Layer 3 of a small transformer language model trained on English Wikipedia (9 layers, counted from 0, width 128).
A neuron adds its activation times its output weights to the MLP's output. To switch it off is to set its activation to zero at one token and run the rest of the model.

Output weights of the MLP neurons that the questions are about. A number n stands for n times 0.0019.
n93: -13 5 -25 -7 4 -33 23 5 21 -11 60 62 6 -2 -26 -5 -32 13 -1 7 31 -29 28 -71 -38 9 -44 8 6 2 0 3 4 26 -27 19 -21 19 -1 22 12 -18 -43 -38 7 10 21 36 10 8 40 -18 9 -31 -15 -15 -11 4 26 -15 12 34 -10 -15 -41 -16 -22 -13 43 13 14 -9 0 10 -24 21 17 49 2 14 -41 -16 -14 1 41 -24 47 18 23 -9 -19 12 6 3 31 -32 17 17 -24 -8 38 -21 -16 -26 36 -56 -3 7 18 -26 38 30 16 -9 -13 4 6 11 -30 19 6 -12 7 4 -47 -26 4 17
n108: 36 -57 29 6 30 -18 38 53 -35 -27 21 -59 -15 -5 -54 0 6 -11 32 16 -2 16 20 24 16 -42 60 33 -29 27 -34 -61 -18 -72 42 -46 -52 -7 0 -8 10 4 9 9 50 -13 86 41 10 -4 3 61 11 0 -28 -3 -28 -18 45 61 -28 -40 10 -24 -34 0 -38 -34 14 -12 41 -18 -25 34 -38 79 -85 26 -3 -8 35 39 -39 14 -39 5 -15 -14 50 -97 -11 -26 5 34 -19 -12 -25 -23 16 -35 12 13 24 3 86 12 50 -1 -23 15 23 -35 -10 32 36 -13 -41 -6 -29 4 3 8 -27 10 35 -3 -33 37
n115: 5 37 -12 37 -8 -1 -33 31 6 34 5 7 -33 -16 15 16 32 41 33 4 5 3 6 -4 11 -39 -5 -33 -1 -42 -35 4 -44 -49 -30 1 -27 -26 4 13 53 77 4 5 -6 -24 -47 19 -34 -9 1 27 -15 -5 -29 -38 26 -22 22 -16 -35 33 -4 30 16 17 -3 -11 3 -13 14 0 4 12 4 4 -18 20 -1 -18 -10 -3 -22 -4 -40 -17 6 10 18 -27 11 -27 -29 -8 14 -9 -20 20 -1 -8 7 -17 10 0 22 49 16 -22 -22 62 36 -7 -9 41 18 -26 2 51 30 -39 2 20 -17 29 -17 -11 44 -13
n149: 58 -17 3 54 32 6 -4 6 -3 -19 -10 28 -18 -6 -45 56 -69 17 13 -58 -64 -19 -53 18 -2 52 23 -60 17 14 56 17 -46 24 10 -5 18 -81 -28 12 -13 19 23 -24 -28 6 17 -12 4 -39 -17 4 -5 14 7 -8 -19 13 -3 -20 -58 -9 35 -15 25 29 39 50 15 -10 11 32 -12 23 -14 60 11 19 -8 12 -30 38 32 -28 -19 -19 -3 16 -7 -2 11 -6 7 19 18 56 -40 -39 -13 27 0 -40 9 -17 -1 -62 -18 -7 16 23 -5 7 2 -14 -24 -2 -4 13 48 32 2 2 9 -33 -15 -26 7 -24
n162: -7 28 16 36 -17 40 19 -25 27 -3 11 15 -48 28 8 31 45 10 1 63 32 32 27 -41 -23 25 -2 -22 -54 -18 30 -11 -12 6 -11 10 6 -25 7 17 21 -36 -5 -21 3 -37 30 -53 -22 22 -13 21 15 -13 -1 -15 15 33 -18 -27 -20 -26 -15 -25 26 43 17 -12 -13 -16 32 -9 -21 2 -20 -16 -12 11 -43 -18 -23 -34 37 -8 43 -11 -17 -7 36 -29 18 -31 5 10 31 -16 -14 -12 14 10 44 31 -32 18 -2 15 21 -3 -21 17 -4 1 -12 6 -1 -5 28 -17 -14 17 -48 3 25 -10 -16 -37 -15 23
n174: -36 -19 -8 1 37 -39 22 14 52 24 -27 51 -5 38 -3 -33 -3 -36 -3 -12 -33 3 -34 -28 60 14 -17 -27 -2 67 -30 19 10 12 35 1 -22 -3 38 38 -31 20 69 -19 -4 -41 8 1 -5 22 -41 -36 20 19 44 1 19 -12 -33 8 9 15 -12 -2 19 -1 -2 -18 -32 36 -52 -10 -27 46 49 -47 -24 -25 20 0 -19 19 1 51 -25 2 49 -18 25 8 -16 7 -41 -46 0 -27 2 36 -33 -29 20 -33 -32 12 67 -56 41 -18 8 5 -3 -21 -16 6 -4 -37 11 40 11 -59 28 -24 28 15 19 -16 44 -11
n262: 6 31 -24 -29 11 -16 -15 7 27 39 -8 -10 -41 -56 55 7 24 -81 -6 4 12 3 -38 -16 9 27 9 22 1 10 39 -27 -5 -23 15 13 33 -34 -18 42 40 -18 -8 -15 -9 -9 16 -21 6 -5 36 9 -30 6 -35 -20 23 11 2 -22 -20 39 4 36 9 -18 40 23 -1 -23 14 -25 24 -8 -56 8 26 10 -30 -3 -12 68 -11 -7 -5 7 -54 44 -31 8 -18 8 -15 -11 -25 -7 -15 -8 17 -36 50 -15 2 -27 38 55 -38 6 -33 -8 -4 -17 9 -15 12 14 52 17 31 -56 -10 -20 -9 14 -2 22 -21 -4
n289: -8 -16 -52 -55 6 -22 5 23 -23 29 29 3 -29 -10 29 -8 7 -26 40 -16 -12 30 -56 3 -1 54 -36 36 8 -3 -22 -6 -19 3 -3 -18 -9 -3 62 38 37 0 -67 -14 39 21 8 -4 14 35 -6 49 13 0 21 0 -9 38 23 6 -24 -34 -45 33 -16 -13 -48 36 -50 27 38 -43 53 26 14 -4 -37 27 -10 -13 26 -10 -15 -63 10 6 -34 -23 -4 20 4 -31 1 -1 22 35 21 -8 32 -38 7 21 -1 10 46 11 -2 24 -69 24 27 -4 9 19 22 -49 -37 -15 -28 -36 44 -13 27 36 -32 -9 6 -19
n294: 54 -44 -12 -21 -52 -7 27 -33 -63 -2 -10 41 16 -1 -16 -1 29 0 -1 20 41 24 -6 8 -2 -16 -28 9 -58 15 -4 28 -15 -10 -13 -28 21 -14 34 11 -15 -29 -2 20 12 -32 9 4 16 23 4 -34 21 -34 -18 -20 -11 -18 -12 -3 21 -20 24 27 4 -23 -17 18 -3 -8 3 11 23 -3 36 -26 53 25 14 -15 -6 -17 -47 15 48 -3 12 -27 27 -5 -7 25 -28 -17 -4 -36 40 29 -27 24 -5 45 -2 6 33 3 38 -34 -52 -2 0 -37 15 24 5 27 32 8 -12 54 -14 -54 -26 8 -5 -18 16 4
n297: -2 -47 17 -18 -5 -8 11 -17 -12 -15 -17 10 -2 31 -8 -26 -8 -36 15 -9 6 -34 46 21 19 -72 -6 -17 -25 43 -38 -9 3 25 -5 -34 21 -21 -29 20 33 -23 5 17 8 73 34 15 -15 1 -43 1 4 -14 -43 7 -16 -17 25 -15 26 -6 19 31 45 28 -12 -21 -9 27 28 -5 -38 34 -19 22 -24 10 11 -18 59 -5 -29 24 -24 22 -39 -64 13 -48 -23 -3 -6 -11 -1 24 -8 -10 19 -53 -19 39 -2 6 32 0 28 -55 -24 20 -37 6 10 64 70 24 -11 -16 31 -22 -10 -20 11 9 -1 -18 3 39
n335: 56 10 21 -1 -12 -16 -27 -12 12 -51 -1 5 28 -19 -43 -12 -18 -9 5 -2 27 -22 -32 6 -51 -41 -15 -21 2 -3 9 -19 13 24 39 3 1 9 5 16 -32 1 39 -24 25 19 -2 -7 33 -21 4 31 7 -36 7 23 12 55 -48 -18 -27 -33 2 39 -17 7 38 -6 43 23 21 -6 7 -44 -10 -17 -13 -3 16 26 21 20 24 43 -20 -13 -41 -27 33 -12 34 -23 -10 -12 -45 24 -1 -23 21 46 -27 -1 -39 10 -2 14 -11 24 17 -13 8 3 30 -8 -8 -25 -44 -7 19 42 41 -17 -14 -39 7 -1 40 41
n351: 28 59 -11 19 -31 28 -5 8 -11 -17 17 -20 36 -36 24 -11 -13 49 -3 -25 10 -14 48 33 3 -3 -41 27 21 34 15 -14 18 50 -29 39 0 -3 -52 -15 23 -42 18 -31 -25 -52 -16 -2 -13 10 5 -28 52 28 -15 -38 6 26 16 -15 -14 -36 -13 -40 4 -4 -8 -13 -12 -23 10 33 -17 -49 41 -10 5 -63 -30 24 -31 -52 11 -23 16 -7 -31 5 -18 23 29 -10 10 22 27 7 14 -5 6 24 1 23 37 -7 -10 -15 10 13 -45 -17 -8 30 -30 -5 10 -18 -33 7 17 12 -49 35 25 18 6 13 12 14
n367: 5 -19 15 13 -5 31 -27 -6 33 -3 -34 12 11 34 -22 0 10 -6 -15 39 46 25 24 -47 14 -16 -29 -33 3 -19 8 21 -35 -4 -34 -15 10 -4 -1 20 -1 -9 -29 0 11 23 2 13 41 23 -5 -37 -18 34 25 -15 -20 -40 -11 69 3 4 -11 -10 -2 12 6 -40 -2 -6 -16 -31 -12 -8 -19 8 13 -34 24 -9 25 7 -20 -6 -31 -6 7 -36 7 7 -25 21 11 -35 6 2 -49 18 10 21 56 11 28 3 14 -5 2 26 -22 -16 21 19 3 43 -14 8 25 8 -11 -7 27 -6 -15 33 -49 21 -29 1
n372: 56 22 33 -9 -13 -4 62 7 33 14 -15 21 -5 3 34 0 16 -3 5 9 10 -32 -21 -52 15 -7 -36 -24 44 34 7 -13 -1 -15 16 -24 20 -10 -4 29 -10 -21 27 -16 -26 4 20 48 -20 5 -6 -14 -6 40 -29 6 1 -57 -3 -4 11 -56 -32 11 -26 27 -17 3 21 29 -28 9 -43 -7 0 -24 -24 0 16 9 11 -11 3 39 32 1 -15 -41 -16 -16 13 23 16 1 24 -6 -23 30 33 -16 27 -5 9 53 -17 -20 8 31 -10 -1 -32 -7 -40 19 -4 4 -16 11 -6 24 -8 33 -30 -21 -23 -31 -25 -2
n431: -63 -11 -12 -21 16 -53 22 -24 9 -36 -15 -53 6 -1 -11 -41 -22 17 3 0 28 -57 14 49 -15 18 15 -6 -8 -19 11 -30 0 8 39 -17 -2 6 30 -35 -26 7 2 -21 1 31 2 -31 -7 0 -8 -10 -15 61 49 -19 -56 -30 24 -17 25 46 36 10 -20 15 22 -52 -14 8 32 -16 4 -2 5 28 -70 6 13 43 19 -4 27 -14 58 -18 20 -18 -12 -35 -18 -15 31 20 -9 19 -32 57 -42 -7 0 34 36 -6 4 -58 -1 60 35 5 28 -27 19 -10 -40 -58 -41 18 19 55 13 14 -16 48 -22 50 19 23
n434: -10 21 -12 19 -18 11 -13 34 -26 29 18 30 3 -22 10 23 -20 4 -10 -21 -13 -8 -20 -36 -1 12 13 -10 -21 -13 17 -56 14 37 -12 31 -28 6 -16 3 -32 19 -12 27 11 18 -32 9 -30 -10 3 23 -14 -5 42 -16 24 0 8 9 -13 23 -16 -18 -12 -17 -28 4 0 -23 -43 8 29 -6 -41 24 1 1 -29 -4 4 9 23 13 -17 14 10 -10 39 -5 -6 8 23 -7 -42 46 -34 -5 56 33 2 -3 14 13 34 -9 40 7 -24 -4 -54 -12 26 -5 -17 -42 -45 -3 21 9 25 28 24 -17 12 4 13 -19

Each question names a token from some text and the token that comes next. It shows the activations a of the neurons there, in the order above. A number n stands for n times 0.027.

Then comes g, the gradient of the next token's log-probability with respect to the MLP's output, scaled to length 1. A neuron's effect is roughly proportional to its activation times (output weights . g). A number n stands for n times 0.0039.

"u", then " |"
a: -3 -3 -4 0 72 0 -6 -1 -6 -4 0 -3 -5 34 -5 53
g: -12 -15 -21 -9 10 -6 4 5 53 34 41 3 41 -1 1 18 4 10 -1 -2 21 3 2 4 3 5 22 14 23 -16 3 9 -34 -15 6 28 27 19 -7 -30 10 11 -27 3 9 -36 -39 17 0 17 -12 -9 7 42 -4 9 -29 36 -5 -25 9 4 -48 -34 3 -18 1 -5 -5 26 -9 -9 21 -14 -36 48 -5 -39 -39 -20 -39 37 -28 20 -21 24 -3 -28 -25 -19 30 -11 -2 -10 6 -5 -7 15 -7 -14 32 -31 -22 28 21 6 -17 10 5 -16 -11 8 11 50 14 25 -5 -60 -8 33 47 -33 -1 -45 -1 33 -30 -8
Which neuron, switched off, raises the next token's probability most? n162

"ind", then "ana"
a: -4 -6 0 -5 -4 0 -2 -6 0 0 -6 -4 -4 -6 -1 4
g: -16 -35 -4 -9 12 -1 16 -22 -26 8 -22 -5 16 3 -1 -30 23 15 -22 -4 25 11 -1 -2 -20 18 -1 -18 -18 12 11 3 9 27 -32 22 17 50 -20 47 17 1 -8 10 1 17 8 -11 -26 3 4 -49 13 1 -6 -20 -2 11 17 -7 7 6 -25 -40 46 -7 -41 29 4 17 3 -14 64 -49 34 -42 28 -8 -20 -9 -30 -27 1 -19 19 31 26 10 -42 33 10 9 22 33 23 -44 31 -17 24 -33 13 -23 -15 -10 5 -5 31 -5 9 12 0 18 -14 -34 -32 -5 -26 35 -18 13 -29 28 -3 35 -33 17 5 -18
Which neuron, switched off, raises the next token's probability most? n351

" |", then "\n"
a: -5 0 -1 -6 -2 81 -1 38 -3 -3 2 -5 -5 -5 -3 -5
g: 5 -47 19 -2 -5 -19 45 -20 9 17 25 25 -52 0 13 -16 -6 -2 15 -38 35 9 -27 -4 3 -12 18 -14 -1 5 3 -1 -9 3 -15 27 -17 7 19 9 38 35 4 -14 -22 9 61 7 -9 -21 12 -15 -49 26 -20 -49 14 -12 20 5 41 17 1 19 28 -28 57 48 -8 26 -26 12 4 10 16 -49 9 -10 2 -29 -1 -2 -22 -4 -16 -6 9 -9 -1 -32 -40 2 -28 19 -15 -4 3 -12 40 8 -5 11 -10 6 -4 -2 -1 -30 -12 -22 25 34 10 -26 27 10 -23 50 23 -8 -32 -25 15 -21 11 -21 -2 -33
Switching off which neuron hurts the next token most? n174

"′", then "2"
a: 38 0 -5 21 -5 -4 -5 -3 -5 -5 -4 -6 -5 -2 6 -6
g: -9 -18 -41 17 20 15 -29 -1 1 5 -2 7 -13 -37 17 11 -24 -4 -25 16 -50 9 7 61 22 1 15 3 -4 27 2 51 4 -6 65 -2 -1 -7 9 8 9 -37 -3 6 -32 -32 6 -30 18 27 -2 -26 37 -4 3 8 -1 4 43 11 -5 18 -38 25 54 -9 18 1 -23 17 13 -32 6 -27 39 42 -8 13 8 -15 2 -16 -26 1 -3 22 25 19 -17 -1 0 -46 18 -30 16 -2 -17 -39 5 35 -16 27 15 20 -31 10 -11 -16 -13 -40 6 -6 19 -20 -11 0 -15 -9 -33 -8 -41 -3 -12 -21 -20 39 -6 27
Which neuron, switched off, raises the next token's probability most? n93

"0", then "0"
a: 10 -1 -2 0 -3 -2 -5 0 -3 0 -6 -5 0 -1 32 -5
g: -29 37 35 -21 51 11 28 -47 4 -8 23 -29 34 7 18 31 24 -12 -21 25 32 -25 -10 19 -24 14 -13 -14 -9 -27 14 -46 -14 5 7 -1 -6 25 5 9 -9 -8 -9 -2 -39 8 -8 -9 17 29 8 24 11 36 -46 -18 36 -11 -7 -21 2 -28 17 -6 -31 3 27 6 20 23 -25 -31 -19 28 -6 -5 -7 -10 6 -15 40 -3 24 7 -21 -35 15 9 3 -12 -34 6 -40 -18 7 3 48 31 15 -28 -6 3 -23 -36 14 -38 27 35 9 46 -6 -26 -25 12 0 -39 -6 12 36 7 18 -11 6 -36 13 -23 -1 -8
Switching off which neuron hurts the next token most? n431

" National", then " Park"
a: 22 68 -6 -4 1 0 0 -2 41 73 0 5 -6 6 -1 -3
g: -12 -10 -3 24 39 -24 30 -32 -26 40 -17 2 -13 2 17 -31 0 -5 -84 19 -2 -18 22 -16 12 11 4 21 -6 -8 -1 30 13 37 24 -2 -20 -4 -2 2 31 -24 10 8 6 9 4 -21 16 17 1 14 -18 6 10 -27 -59 -13 -11 16 -22 4 -22 -46 15 11 -17 -14 -44 21 17 4 -15 16 15 -2 -4 3 -2 3 18 -23 5 -14 -21 31 21 -13 -10 -11 37 30 -30 9 -28 -9 64 -18 34 -20 34 -22 48 -44 -10 3 47 -25 11 -13 -28 15 19 -23 5 -3 16 19 -7 -20 -17 1 -16 -17 -8 28 33 12
Switching off which neuron hurts the next token most? n297

" Is", then "land"
a: 5 31 -3 -6 -5 0 -5 -4 -3 27 -3 -1 -1 31 -3 -6
g: 1 -2 -18 41 18 -35 2 7 2 -13 -16 -30 -12 5 -17 -19 3 -18 -16 20 -59 21 -42 -2 -45 0 -23 42 -9 0 3 -48 25 35 -22 -6 7 41 -21 -24 -14 34 -6 -11 2 -3 21 -23 17 16 1 6 -40 24 -17 18 -7 1 -9 -31 29 -26 12 -8 -20 23 -17 28 0 54 6 30 -2 28 7 26 -47 48 -26 34 -14 -1 -32 -2 -11 17 -2 7 -19 -4 -5 -22 -30 -29 -1 -21 53 32 53 -7 26 0 13 -3 8 2 13 -2 12 9 -17 -4 -5 -6 7 0 10 5 28 -14 9 -35 21 7 15 -20 -19 47
Switching off which neuron hurts the next token most? n108

" |", then " "
a: -4 -2 -3 -6 -4 37 0 35 -3 -5 -4 -2 -5 -6 -3 2
g: 19 25 3 -5 -24 35 -11 -11 -6 -14 -28 -6 -1 10 -3 -1 -3 -14 -26 3 -26 -13 -28 -19 -19 35 6 -13 22 -15 -28 -6 11 -47 42 11 1 -42 -29 2 7 0 -30 37 15 1 -10 -16 11 16 -23 17 26 23 8 46 17 -6 3 22 42 11 1 10 16 -13 -40 -41 -1 18 38 -64 -15 10 -15 0 -1 -20 27 8 4 -52 -4 -12 20 41 -19 30 40 2 38 6 0 -31 48 23 13 -26 24 -39 5 -45 -7 15 21 2 20 14 -29 37 -28 10 -26 14 11 -13 10 -14 -12 28 -2 -25 -1 -18 -21 8 4 20
Switching off which neuron hurts the next token most? n289

" P", then "ony"
a: -2 95 0 -3 -6 0 -1 -5 20 23 -6 0 -4 36 -4 -6
g: 19 41 23 13 24 23 48 31 14 -2 18 0 9 -9 -48 20 55 10 26 -23 -28 -29 -21 5 44 -12 -12 -6 1 -15 26 21 -14 -1 -12 -3 -2 -20 7 -33 -48 -26 -31 -14 -13 -55 0 10 18 -61 -13 -14 1 2 11 -35 -19 4 32 -6 -4 8 -1 34 -41 -15 2 17 10 0 7 6 31 5 -4 -8 10 3 27 -37 2 29 -5 7 39 -19 -1 -15 37 -5 35 7 22 13 17 34 -9 -20 -25 -22 19 -24 5 16 7 -23 -15 8 17 9 -6 -17 -16 48 -31 10 -30 -16 1 18 -20 -21 15 -35 8 -2 14 -45
Which neuron, switched off, raises the next token's probability most? n297

"′", then "3"
a: 24 -1 -1 69 -6 -4 -2 -3 -6 -6 -3 -6 2 0 38 -6
g: 3 0 3 -19 -2 14 15 31 -26 -11 -4 26 -35 23 -25 34 -14 9 8 -19 -4 -50 3 -24 -7 41 -8 -5 -3 8 0 18 -3 12 -11 -8 -31 -2 -26 -25 -1 43 38 -23 -59 -31 5 4 -2 -5 1 -22 24 -23 -39 -23 8 40 10 -7 22 10 12 26 14 -17 6 14 -24 -12 18 -10 59 -9 10 13 9 -17 -2 -19 27 -4 6 10 19 -52 -43 -8 6 26 22 15 -13 0 37 -32 26 9 -5 10 27 -7 1 -4 42 51 35 -23 -2 -37 -48 -7 10 17 -4 7 -20 47 -2 21 -23 -6 17 -33 -40 6 -13 3
Which neuron, switched off, raises the next token's probability most? n431

"u", then "\""
a: -4 -2 -6 0 49 -3 -5 -2 -3 0 35 -1 -1 57 -4 2
g: 14 -34 -3 -36 -26 -36 24 27 12 36 18 5 35 -35 -11 1 43 10 34 20 -15 -3 -5 -36 -5 -14 2 46 11 10 9 2 -3 -33 29 31 36 14 12 2 28 17 -23 -26 -18 -42 -2 3 -15 13 17 6 -8 7 -14 10 19 13 -7 -18 2 22 -9 -15 17 39 56 3 -15 -33 -24 -1 0 -11 -7 8 9 -1 -6 -37 -2 -22 -16 -30 -16 -13 -3 5 12 -12 42 0 -15 51 24 34 -16 23 -6 -35 -17 -31 0 -17 1 41 -7 -5 -41 -28 -36 6 2 8 -17 -64 17 20 6 -15 11 -35 22 -17 25 -14 39 -1
Switching off which neuron hurts the next token most? n162

"or", then " in"
a: -3 0 53 -6 -4 -1 11 -5 -3 -1 -1 7 -6 -1 -2 -5
g: -2 -15 49 20 8 -44 19 41 19 29 24 17 -26 0 30 -37 16 -4 33 -20 -11 -5 -19 -4 -29 1 50 -6 -14 8 -31 -4 -33 -16 5 16 -6 -60 -25 -24 21 8 5 -11 25 -21 -21 24 -5 31 25 29 -1 -15 -47 3 13 8 3 -6 17 26 -27 12 2 5 15 -8 -34 -21 -14 11 -13 14 43 23 18 -46 0 -10 -6 8 -2 8 -10 26 -32 35 12 -17 20 -6 5 15 0 6 -19 -33 68 -16 -46 -7 6 -28 -45 20 6 41 -40 -12 13 -28 -22 7 -4 0 -1 26 17 -1 4 -1 6 -14 8 -1 -21 20
Switching off which neuron hurts the next token most? n115

" c", then "ell"
a: -2 0 -6 -3 -4 -6 39 -4 34 -4 -3 -6 1 -6 -2 -5
g: 7 4 11 -13 21 14 1 5 13 -14 9 -15 -4 33 55 -15 -43 -67 -8 -6 9 -3 27 5 27 -44 -6 -38 -5 -13 -12 5 7 28 30 16 3 -26 -27 9 -36 4 -43 -16 11 -16 24 -29 -2 -33 31 -10 12 15 36 12 21 62 1 -8 -1 2 18 21 17 -21 -3 -1 -2 1 12 -23 16 -18 -10 42 -5 1 -20 -1 37 1 -14 -5 1 23 27 -37 17 -8 -22 5 -29 -21 -18 -9 -3 -24 -18 -41 -5 26 -50 -9 -5 -4 15 21 23 -16 -14 36 50 8 -3 -31 14 16 10 -17 10 6 -60 17 35 -10 17 19
Which neuron, switched off, raises the next token's probability most? n294

"ice", then " as"
a: 15 -2 -5 -1 -4 0 0 -6 -3 -4 -3 19 -6 -5 0 0
g: 2 28 12 -1 10 -13 9 -4 -20 1 20 -1 3 19 -13 -16 -8 10 -13 40 16 -19 -6 5 -4 -51 21 -18 12 -19 -10 28 11 16 -47 8 -9 -28 4 -23 7 52 13 9 4 23 19 16 -13 -45 8 -3 35 -13 13 -11 19 5 -10 -4 1 29 -43 14 -32 -41 -29 -10 19 -3 15 4 -17 1 1 -36 22 -24 0 12 -1 -1 37 -17 -32 19 -34 -18 1 -40 -15 -15 41 11 24 8 -9 60 4 16 -17 -3 13 31 -30 -22 39 52 -11 -4 20 -29 -11 40 -4 -13 -30 -40 22 31 18 41 13 -9 -21 -44 8 -34
Switching off which neuron hurts the next token most? n351

"b", then "ry"
a: -4 11 -1 -6 -1 -1 -1 -1 -4 -6 -6 -5 -3 -3 -1 29
g: -5 19 -14 14 9 16 22 -6 7 35 9 21 -8 -9 -40 -10 -18 -1 4 -3 -42 5 -12 -20 26 -4 10 25 -4 14 21 -21 -13 -9 -40 11 -24 -43 -3 40 -3 10 -6 -25 -14 4 7 20 -17 -52 -10 3 17 19 2 3 -25 8 -21 24 17 -30 -5 24 -30 -50 7 12 -3 -9 13 4 -2 -32 33 -52 -19 -17 -27 -10 -19 19 -5 -6 8 -11 -29 50 18 17 5 7 26 11 -22 38 -1 -13 -34 2 45 21 20 9 9 2 24 -4 -5 -32 19 58 -18 -10 -22 -65 37 54 29 -20 33 -9 18 5 23 -4 -3 -6
Switching off which neuron hurts the next token most? n434

" ed", then "it"
a: -5 0 -5 -5 34 -6 -2 -1 -4 0 0 -6 -3 -6 -1 2
g: -29 -18 38 16 41 3 8 -8 5 -30 20 -3 13 14 -1 2 -42 -2 13 -12 -24 -16 -18 3 19 18 -23 2 -5 21 20 -4 -10 2 12 30 1 -24 -4 1 -23 8 -10 -5 -46 -14 2 -6 22 32 27 27 13 -31 -4 -9 14 18 14 1 -29 -40 9 21 32 49 12 21 18 9 -21 7 -7 1 67 -6 -33 -28 23 19 -32 8 2 -5 27 -20 -6 -9 40 -27 -14 22 -1 -49 -22 -46 37 -31 -27 -24 6 45 -17 22 -15 -4 -9 -5 -21 -34 -40 45 -6 11 17 20 -21 -20 3 18 -24 32 13 37 -16 -14 2 -30
Switching off which neuron hurts the next token most? n162

" when", then " he"
a: -1 0 -4 60 -1 -4 31 -1 2 -4 -6 -1 46 19 -6 -5
g: 9 -17 29 -27 -14 37 -1 -40 20 7 16 -33 -9 2 -8 25 -17 -12 2 34 -25 -7 7 -47 21 33 -5 27 3 12 26 -11 -43 11 12 6 -4 -3 2 -4 2 17 -26 -27 -26 1 -21 -22 1 3 -10 -23 7 -7 33 -3 -48 -5 -11 -19 15 32 -2 0 -8 -4 0 -7 -11 -8 1 -25 34 -5 -35 -4 7 -9 29 -4 -16 -10 29 28 34 6 60 14 18 -31 12 17 -7 -28 15 22 -5 25 20 11 -38 19 -49 -4 -17 -3 -16 20 -42 41 11 -65 -3 71 -6 0 -14 -1 -3 56 22 7 8 -22 -16 -15 18 4
Switching off which neuron hurts the next token most? n367

" All", then "'"
a: -5 -4 -4 -4 24 0 -6 -4 -3 5 -5 -3 -5 41 -1 -6
g: -10 -22 -16 -5 41 5 -23 32 21 18 5 7 -7 -7 -7 46 -14 26 3 -11 -38 -6 -2 -29 -52 48 15 -19 3 44 -16 -12 4 2 -23 18 17 -25 -7 -14 28 -8 -8 -29 23 -13 4 4 7 -7 10 -7 30 14 -9 -28 11 11 7 -10 33 -20 4 -8 29 -23 39 3 -19 37 -15 -6 -47 2 -21 32 -29 -14 -35 -5 32 -23 20 -21 -11 -18 15 -6 22 -9 -32 17 29 -42 8 14 25 12 -47 -5 49 20 14 -25 27 26 -25 10 21 -6 -21 20 -5 27 -32 -41 -4 11 22 2 29 -28 0 16 28 -32 -44 -2
Switching off which neuron hurts the next token most? n162

"ior", then " ("
a: 13 -2 0 -5 -1 0 -3 -6 24 -2 -5 63 -6 -6 -5 -1
g: 49 25 -21 9 -10 4 25 -18 -18 -5 -13 37 1 10 -1 6 8 -9 13 23 10 -61 0 15 9 4 -13 64 -34 -12 -19 1 -11 -24 -33 2 8 10 22 32 -15 42 -14 -34 24 6 14 -22 -45 -33 -23 -31 39 8 -7 25 -23 -11 -18 -12 -9 13 -16 20 6 13 9 18 -14 18 -31 -5 1 3 -13 0 1 6 6 -22 3 15 -4 10 5 1 0 -49 15 2 28 -13 -10 8 37 -68 8 -21 -44 -25 23 22 14 -32 9 -17 6 10 15 1 38 -10 68 35 -3 -21 21 4 6 -20 -2 -6 17 -20 -15 36 1 -36
Which neuron, switched off, raises the next token's probability most? n351

"|", then " M"
a: -4 0 -3 50 -6 -2 6 -6 -4 8 -4 -6 -5 -4 -5 -3
g: 16 17 27 11 -26 39 55 9 -28 -4 -4 -14 49 -38 7 4 -35 -11 -9 -29 22 3 65 11 34 6 1 7 -41 -12 27 9 11 13 36 -29 11 3 10 2 -40 -16 -16 2 7 0 -35 29 -25 27 -10 -7 -22 -20 -25 -9 -2 1 -35 -8 -30 -8 37 -53 40 -25 5 -9 -4 -6 0 15 16 2 -11 -5 -25 20 -15 -4 -13 24 -1 7 -11 -38 -12 -21 8 14 -32 22 16 29 15 5 36 6 -8 -17 22 -23 9 29 1 -5 7 16 8 20 -9 -31 -16 25 -14 -21 1 -40 60 -11 -11 -32 13 8 -6 6 40 -30
Switching off which neuron hurts the next token most? n149

"b", then "l"
a: -6 -1 -2 0 -3 -4 4 0 -6 -2 -5 -2 0 -4 -6 6
g: -39 -4 10 -21 18 -3 -24 4 16 6 -8 23 -23 -23 4 16 2 -2 -6 31 -29 -1 -10 -52 8 29 -14 -14 15 -12 8 24 -32 -25 -41 37 -2 -27 -13 15 -21 5 -7 -20 43 -21 -54 13 33 42 6 3 0 22 3 35 7 -43 25 -35 1 34 16 -9 35 -21 -16 -13 5 -16 4 -1 19 39 8 11 18 3 -2 25 30 -35 12 21 -14 5 76 -5 -20 -3 -1 -13 30 27 -6 -12 26 29 -20 -9 -16 30 31 -7 -22 -14 -6 -18 -6 -14 24 -32 7 23 -18 -16 -1 -23 38 -1 24 -34 -22 23 -18 -2 -30 -27
Switching off which neuron hurts the next token most? n335

" from", then " the"
a: -5 0 -6 -6 77 -5 -3 -2 -5 -4 -6 -4 23 41 -5 -5
g: 12 22 4 -8 -29 -20 43 31 -14 -26 -2 15 -19 8 15 -25 -8 28 18 -5 0 8 94 31 20 -18 -48 0 10 -23 23 -38 27 4 -11 -6 18 -26 29 6 -18 -24 2 13 -22 18 12 8 -33 -23 -32 10 4 10 15 37 -9 7 -7 2 -9 -4 -8 6 -33 -1 -8 6 12 23 -41 -9 15 -21 -1 20 -15 -38 -14 -22 -28 -14 -5 -4 -18 -53 20 47 -2 -21 -11 -37 17 31 45 8 11 -10 -15 -16 46 -20 8 27 -25 16 20 5 1 6 24 23 13 -16 -13 13 25 -52 -10 -18 -6 -11 0 43 1 -16 7 -3
Switching off which neuron hurts the next token most? n162

" is", then " also"
a: -2 0 -1 -6 -6 -1 0 32 -3 -3 -1 2 18 -6 -4 -6
g: -29 -29 37 -24 0 -8 -21 5 1 19 -11 -5 -20 -19 -23 24 24 13 41 5 26 -22 -13 42 2 43 -3 4 -8 24 -9 15 -20 2 -6 -2 -2 25 3 -5 2 -8 -4 -25 -27 -10 74 17 6 25 -13 16 -21 10 -23 -23 -16 -23 12 16 -8 26 -6 -29 1 4 -12 -17 -21 18 -4 -4 9 -21 -7 -39 11 -2 7 -28 -31 -13 33 16 -6 31 0 27 20 -57 -22 36 12 -49 20 21 -10 35 -8 34 17 23 -2 -24 -1 24 41 27 -16 14 -11 15 -7 26 -33 -42 16 39 -14 -11 -14 -31 -54 -32 12 27 -13 -2
Switching off which neuron hurts the next token most? n367

"7", then "°"
a: -3 -1 23 -6 -6 -5 -5 -2 -6 0 -5 7 25 0 -6 -1
g: -34 -14 25 1 29 15 31 10 -40 26 -2 5 -9 -10 11 0 -33 -42 24 45 -7 -12 -4 10 14 -27 3 1 -1 -3 -33 25 29 60 -24 -24 -8 -34 7 8 13 -10 2 13 -5 -34 20 -23 23 -15 55 -29 -5 18 -3 55 -16 0 -21 -4 3 -14 -48 -17 -30 13 25 6 13 37 16 12 -20 16 36 23 -28 17 10 2 59 -5 -61 -22 -20 -15 -18 15 26 -12 13 44 -42 -7 -12 -4 -12 3 -12 7 3 17 28 -32 3 31 -24 -3 -20 -5 20 -15 -8 10 31 -13 12 -6 -26 -9 -6 -4 13 -12 -18 13 -10 -18
Switching off which neuron hurts the next token most? n367